Layer 9 of a small transformer language model trained on English Wikipedia (12 layers, counted from 0, width 128).
A neuron adds its activation times its output weights to the MLP's output. To switch it off is to set its activation to zero at one token and run the rest of the model.

Output weights of the MLP neurons that the questions are about. A number n stands for (n - 128) times 0.0038.
n55: 84, 137, 138, 140, 148, 150, 114, 75, 151, 153, 131, 159, 140, 139, 170, 120, 129, 119, 105, 128, 133, 147, 157, 94, 113, 112, 145, 103, 88, 123, 142, 151, 168, 102, 118, 99, 98, 122, 111, 98, 134, 97, 145, 139, 145, 115, 128, 110, 139, 143, 135, 166, 149, 136, 96, 125, 146, 124, 135, 107, 119, 100, 131, 98, 158, 121, 166, 143, 118, 132, 150, 144, 130, 124, 145, 101, 126, 103, 174, 133, 114, 136, 138, 134, 95, 124, 151, 107, 110, 128, 96, 105, 113, 138, 110, 123, 116, 125, 16, 120, 108, 142, 135, 153, 169, 167, 141, 126, 136, 135, 93, 151, 110, 128, 139, 106, 145, 157, 93, 145, 167, 154, 166, 164, 135, 112, 119, 111
n310: 101, 159, 171, 190, 93, 126, 148, 98, 134, 161, 75, 88, 84, 80, 99, 148, 167, 117, 112, 178, 181, 140, 155, 78, 87, 138, 77, 164, 161, 114, 134, 141, 103, 128, 143, 178, 136, 118, 127, 109, 134, 115, 90, 129, 143, 117, 108, 118, 167, 122, 137, 147, 109, 148, 65, 119, 143, 111, 51, 197, 140, 165, 117, 169, 144, 133, 201, 117, 132, 167, 161, 130, 89, 148, 155, 105, 39, 149, 117, 130, 138, 102, 128, 137, 95, 184, 69, 116, 214, 109, 126, 134, 132, 151, 131, 121, 129, 172, 119, 158, 97, 53, 148, 95, 89, 144, 72, 119, 155, 115, 99, 112, 111, 168, 117, 149, 164, 74, 159, 210, 107, 116, 123, 122, 51, 149, 166, 120
n353: 137, 125, 114, 139, 104, 100, 131, 122, 159, 130, 115, 154, 143, 135, 120, 129, 126, 147, 96, 149, 109, 113, 135, 149, 135, 156, 147, 127, 150, 121, 116, 135, 123, 96, 124, 158, 72, 133, 117, 117, 138, 176, 108, 112, 123, 120, 170, 98, 110, 125, 115, 116, 126, 111, 145, 140, 151, 101, 156, 136, 113, 167, 79, 147, 107, 92, 142, 139, 157, 157, 126, 111, 107, 102, 164, 153, 133, 132, 150, 122, 132, 141, 95, 131, 145, 103, 100, 136, 140, 90, 144, 161, 148, 108, 156, 152, 157, 125, 138, 145, 117, 99, 136, 113, 106, 127, 119, 127, 100, 127, 133, 114, 130, 155, 132, 114, 144, 146, 117, 109, 96, 116, 118, 167, 115, 127, 105, 124
n359: 128, 201, 153, 187, 130, 148, 118, 81, 97, 122, 87, 194, 99, 161, 171, 213, 170, 122, 160, 130, 130, 171, 140, 151, 116, 98, 97, 146, 140, 137, 100, 144, 113, 138, 157, 84, 171, 135, 181, 74, 145, 130, 85, 129, 117, 108, 101, 86, 124, 138, 115, 106, 128, 85, 133, 139, 139, 131, 125, 83, 123, 119, 106, 143, 138, 123, 71, 144, 109, 122, 152, 143, 95, 128, 131, 132, 86, 97, 126, 121, 105, 154, 133, 95, 73, 112, 143, 117, 190, 138, 85, 136, 123, 101, 131, 55, 153, 118, 6, 119, 142, 85, 165, 202, 113, 122, 180, 149, 126, 68, 173, 121, 124, 120, 153, 147, 187, 166, 167, 160, 78, 157, 69, 138, 169, 131, 119, 103
n462: 112, 123, 161, 111, 110, 87, 137, 138, 131, 96, 146, 113, 140, 101, 125, 145, 175, 132, 94, 143, 113, 123, 130, 179, 152, 143, 109, 121, 85, 140, 150, 148, 123, 173, 115, 112, 143, 122, 123, 112, 155, 130, 131, 144, 106, 130, 146, 146, 90, 178, 123, 142, 123, 107, 121, 130, 104, 132, 120, 143, 122, 127, 147, 113, 124, 163, 150, 98, 138, 86, 125, 130, 98, 157, 115, 131, 148, 136, 100, 168, 140, 123, 121, 104, 139, 154, 110, 134, 112, 141, 107, 112, 161, 120, 85, 117, 119, 140, 141, 129, 95, 127, 135, 162, 160, 136, 112, 172, 122, 156, 68, 136, 117, 88, 119, 140, 147, 130, 111, 155, 119, 127, 124, 117, 136, 131, 121, 105
n494: 160, 154, 72, 83, 150, 142, 102, 125, 107, 91, 158, 128, 151, 136, 154, 149, 133, 173, 111, 103, 123, 124, 136, 170, 140, 99, 89, 96, 97, 145, 125, 122, 136, 97, 152, 183, 143, 173, 115, 98, 132, 124, 152, 117, 138, 140, 139, 103, 129, 136, 148, 108, 118, 139, 162, 102, 100, 81, 189, 140, 128, 183, 125, 116, 163, 121, 117, 146, 117, 122, 150, 102, 109, 85, 133, 119, 129, 129, 120, 108, 109, 144, 113, 158, 103, 138, 108, 109, 100, 124, 93, 133, 124, 136, 145, 117, 134, 71, 160, 107, 168, 134, 118, 154, 117, 120, 100, 132, 142, 104, 114, 118, 121, 122, 122, 115, 88, 99, 193, 137, 131, 134, 121, 155, 142, 129, 197, 168
n500: 141, 115, 140, 162, 184, 131, 115, 141, 148, 125, 107, 135, 154, 97, 121, 92, 132, 124, 150, 97, 101, 93, 112, 129, 107, 146, 121, 126, 120, 115, 149, 128, 132, 136, 121, 99, 80, 87, 135, 125, 169, 96, 141, 164, 156, 157, 143, 100, 87, 110, 93, 158, 80, 112, 112, 115, 157, 135, 103, 100, 117, 140, 129, 181, 128, 90, 177, 133, 148, 146, 167, 133, 114, 117, 153, 168, 98, 160, 153, 115, 128, 106, 90, 147, 115, 130, 131, 122, 137, 137, 76, 112, 130, 128, 116, 136, 94, 132, 147, 151, 101, 137, 156, 103, 130, 126, 119, 118, 110, 137, 99, 168, 113, 165, 154, 120, 148, 100, 114, 185, 136, 115, 153, 117, 124, 177, 128, 130

Each question names a token from some text and the token that comes next. It shows the activations a of the neurons there, in the order above. A number n stands for (n - 128) times 0.054.

Then comes g, the gradient of the next token's log-probability with respect to the MLP's output, scaled to length 1. A neuron's effect is roughly proportional to its activation times (output weights . g). A number n stands for (n - 128) times 0.0029.

"own", then " him."
a: 128, 128, 184, 128, 148, 162, 127
g: 112, 131, 155, 122, 175, 129, 100, 135, 104, 92, 118, 132, 128, 146, 88, 93, 152, 117, 128, 174, 75, 85, 173, 122, 136, 112, 169, 114, 73, 155, 79, 125, 99, 165, 155, 148, 106, 70, 112, 169, 133, 180, 166, 156, 174, 128, 99, 169, 175, 167, 165, 100, 135, 167, 160, 123, 96, 115, 72, 110, 132, 142, 98, 177, 106, 175, 145, 117, 142, 138, 116, 101, 49, 181, 119, 108, 118, 141, 150, 119, 117, 115, 107, 83, 109, 130, 183, 108, 127, 147, 85, 92, 112, 148, 121, 154, 157, 108, 145, 52, 94, 125, 144, 167, 92, 139, 87, 135, 125, 149, 147, 159, 148, 71, 136, 136, 143, 110, 169, 99, 107, 87, 161, 112, 128, 161, 130, 189
Which two neurons, each switched off alone, lower its probability most, in order? n462, n494

"ois", then "es"
a: 126, 128, 127, 128, 142, 128, 128
g: 115, 108, 175, 161, 157, 65, 140, 143, 163, 127, 106, 103, 126, 211, 149, 123, 131, 189, 127, 135, 98, 92, 87, 139, 102, 116, 153, 133, 118, 107, 149, 152, 128, 175, 66, 219, 136, 96, 115, 121, 181, 91, 136, 134, 117, 64, 120, 126, 110, 146, 57, 145, 207, 133, 113, 70, 171, 150, 168, 140, 136, 117, 149, 123, 148, 157, 172, 129, 141, 111, 122, 105, 132, 143, 143, 128, 137, 138, 102, 85, 129, 151, 116, 124, 94, 112, 117, 105, 109, 92, 137, 151, 96, 134, 90, 158, 60, 125, 125, 84, 143, 115, 154, 133, 137, 110, 137, 73, 63, 198, 127, 163, 116, 170, 112, 130, 120, 129, 123, 167, 148, 97, 120, 138, 93, 152, 132, 124
Which neuron, switched off, lowers the next token's probability most? n462

" Se", then "lected"
a: 206, 128, 128, 128, 128, 187, 126
g: 74, 143, 87, 126, 71, 181, 148, 120, 135, 144, 124, 138, 61, 156, 107, 113, 168, 142, 99, 100, 69, 176, 133, 89, 132, 156, 192, 118, 152, 96, 92, 123, 91, 104, 88, 60, 115, 115, 151, 102, 150, 122, 176, 134, 110, 164, 108, 147, 194, 109, 170, 116, 137, 149, 81, 123, 125, 103, 122, 119, 102, 112, 126, 135, 116, 95, 134, 198, 153, 159, 148, 121, 132, 159, 105, 100, 156, 183, 97, 139, 104, 92, 104, 89, 153, 100, 112, 151, 199, 174, 104, 146, 141, 175, 101, 125, 111, 150, 124, 118, 153, 127, 154, 116, 117, 101, 134, 202, 132, 163, 140, 114, 129, 111, 142, 117, 128, 158, 160, 103, 184, 138, 160, 88, 105, 112, 67, 133
Which neuron, switched off, lowers the next token's probability most? n55

"1", then ","
a: 174, 128, 139, 148, 128, 126, 150
g: 134, 149, 100, 157, 157, 111, 143, 125, 149, 96, 107, 139, 121, 127, 110, 180, 119, 158, 96, 154, 157, 149, 94, 118, 130, 153, 108, 97, 177, 88, 135, 173, 191, 120, 111, 144, 132, 130, 109, 117, 180, 145, 110, 116, 97, 138, 165, 93, 99, 144, 113, 133, 139, 109, 125, 178, 183, 111, 129, 122, 161, 194, 104, 106, 184, 132, 163, 192, 104, 134, 124, 163, 102, 137, 89, 122, 123, 118, 99, 122, 168, 110, 137, 89, 125, 165, 79, 105, 93, 142, 68, 185, 100, 129, 98, 138, 107, 123, 100, 53, 199, 64, 128, 111, 94, 163, 144, 82, 101, 119, 184, 97, 86, 128, 79, 109, 189, 126, 92, 107, 123, 172, 120, 155, 123, 129, 147, 130
Which neuron, switched off, lowers the next token's probability most? n359

"r", then "z"
a: 145, 169, 193, 128, 128, 127, 128
g: 162, 168, 116, 105, 140, 97, 139, 114, 110, 145, 124, 132, 126, 71, 145, 162, 81, 81, 139, 144, 194, 103, 126, 126, 84, 122, 133, 85, 105, 131, 149, 159, 141, 120, 186, 103, 63, 133, 74, 120, 115, 130, 134, 159, 135, 134, 113, 103, 129, 149, 121, 118, 124, 100, 127, 122, 127, 153, 147, 119, 156, 185, 155, 126, 88, 88, 107, 96, 174, 140, 155, 141, 169, 121, 71, 106, 111, 95, 197, 161, 165, 179, 127, 111, 102, 99, 193, 105, 97, 71, 141, 169, 164, 137, 132, 152, 135, 140, 107, 106, 144, 76, 155, 136, 100, 88, 132, 194, 112, 131, 141, 192, 86, 118, 130, 113, 96, 148, 136, 74, 155, 153, 83, 176, 71, 152, 152, 151
Which neuron, switched off, lowers the next token's probability most? n353

"in", then "ical"
a: 177, 213, 128, 125, 128, 125, 128
g: 86, 153, 97, 140, 97, 117, 97, 140, 56, 168, 118, 129, 129, 106, 143, 207, 130, 73, 121, 154, 141, 158, 113, 189, 55, 141, 100, 141, 184, 138, 158, 92, 139, 52, 71, 148, 110, 98, 122, 129, 173, 113, 156, 115, 102, 150, 99, 99, 154, 135, 149, 189, 151, 135, 130, 110, 136, 103, 144, 143, 132, 155, 108, 171, 106, 142, 145, 133, 125, 132, 115, 60, 128, 146, 136, 154, 125, 123, 119, 103, 121, 94, 139, 173, 181, 142, 81, 134, 175, 123, 80, 104, 62, 131, 125, 168, 161, 119, 106, 173, 106, 142, 103, 132, 137, 104, 98, 83, 176, 167, 103, 141, 91, 141, 145, 127, 163, 164, 116, 160, 140, 128, 94, 174, 113, 85, 134, 142
Which neuron, switched off, lowers the next token's probability most? n310

" of the", then " associ"
a: 126, 128, 125, 128, 189, 198, 129
g: 140, 119, 168, 194, 143, 154, 195, 152, 84, 134, 98, 133, 113, 104, 184, 142, 162, 120, 105, 149, 178, 103, 135, 43, 86, 138, 164, 120, 136, 131, 127, 162, 183, 136, 98, 85, 105, 130, 120, 134, 121, 151, 116, 127, 150, 139, 156, 92, 75, 105, 162, 114, 131, 149, 126, 133, 97, 123, 126, 183, 164, 109, 112, 130, 149, 101, 94, 121, 148, 149, 141, 166, 91, 148, 153, 108, 116, 148, 100, 99, 111, 85, 113, 91, 46, 148, 103, 146, 175, 60, 80, 177, 131, 103, 137, 198, 125, 119, 143, 129, 142, 122, 165, 128, 133, 89, 144, 142, 149, 98, 133, 86, 93, 145, 154, 117, 84, 89, 123, 181, 85, 110, 191, 127, 145, 135, 124, 98
Which neuron, switched off, raises the next token's probability most? n494

"ot", then "ox"
a: 126, 128, 183, 128, 143, 126, 128
g: 118, 91, 124, 103, 144, 155, 73, 114, 128, 86, 142, 138, 138, 144, 113, 99, 158, 68, 146, 111, 125, 119, 103, 111, 109, 90, 76, 129, 136, 120, 186, 123, 132, 105, 170, 140, 121, 156, 58, 236, 161, 117, 87, 171, 172, 173, 145, 101, 102, 140, 123, 131, 162, 103, 107, 139, 105, 91, 146, 99, 173, 149, 159, 115, 139, 129, 106, 136, 116, 119, 97, 154, 96, 157, 83, 170, 133, 87, 117, 180, 170, 131, 116, 148, 149, 164, 143, 108, 116, 113, 74, 178, 143, 72, 137, 99, 133, 131, 146, 160, 89, 93, 123, 178, 77, 116, 118, 155, 144, 144, 127, 163, 110, 83, 118, 114, 166, 124, 165, 122, 137, 137, 116, 201, 186, 92, 120, 107
Which neuron, switched off, raises the next token's probability most? n353

"\"", then " den"
a: 128, 128, 128, 128, 158, 184, 213
g: 96, 90, 136, 160, 106, 188, 184, 148, 88, 117, 191, 130, 115, 179, 103, 153, 131, 137, 123, 153, 168, 125, 137, 137, 88, 116, 152, 159, 152, 90, 179, 99, 97, 87, 125, 60, 120, 115, 101, 139, 111, 131, 115, 119, 116, 132, 156, 124, 118, 110, 118, 115, 109, 133, 110, 163, 99, 167, 48, 152, 117, 141, 92, 153, 142, 82, 132, 166, 144, 162, 143, 160, 80, 143, 135, 99, 116, 141, 119, 84, 120, 128, 76, 68, 120, 96, 135, 126, 116, 96, 114, 198, 160, 107, 111, 123, 112, 106, 136, 137, 160, 121, 93, 179, 221, 159, 144, 169, 94, 125, 166, 179, 120, 179, 120, 134, 137, 104, 96, 145, 149, 96, 178, 90, 77, 129, 134, 136
Which neuron, switched off, lowers the next token's probability most? n500

"2", then "°"
a: 125, 128, 128, 185, 125, 128, 128
g: 127, 152, 137, 198, 153, 148, 129, 110, 89, 161, 106, 115, 119, 120, 151, 117, 88, 156, 118, 79, 72, 79, 121, 84, 116, 105, 181, 141, 113, 154, 56, 130, 183, 145, 154, 156, 112, 92, 141, 106, 114, 194, 100, 100, 151, 101, 171, 141, 142, 146, 169, 134, 138, 108, 189, 132, 144, 104, 141, 173, 143, 123, 133, 49, 147, 82, 89, 117, 98, 133, 129, 132, 137, 118, 100, 91, 84, 194, 108, 113, 133, 109, 115, 143, 104, 88, 96, 116, 157, 124, 139, 114, 149, 109, 116, 129, 164, 81, 140, 104, 106, 133, 185, 170, 124, 178, 142, 117, 138, 81, 138, 164, 101, 118, 83, 180, 123, 108, 181, 173, 126, 111, 130, 139, 119, 159, 192, 108
Which neuron, switched off, lowers the next token's probability most? n359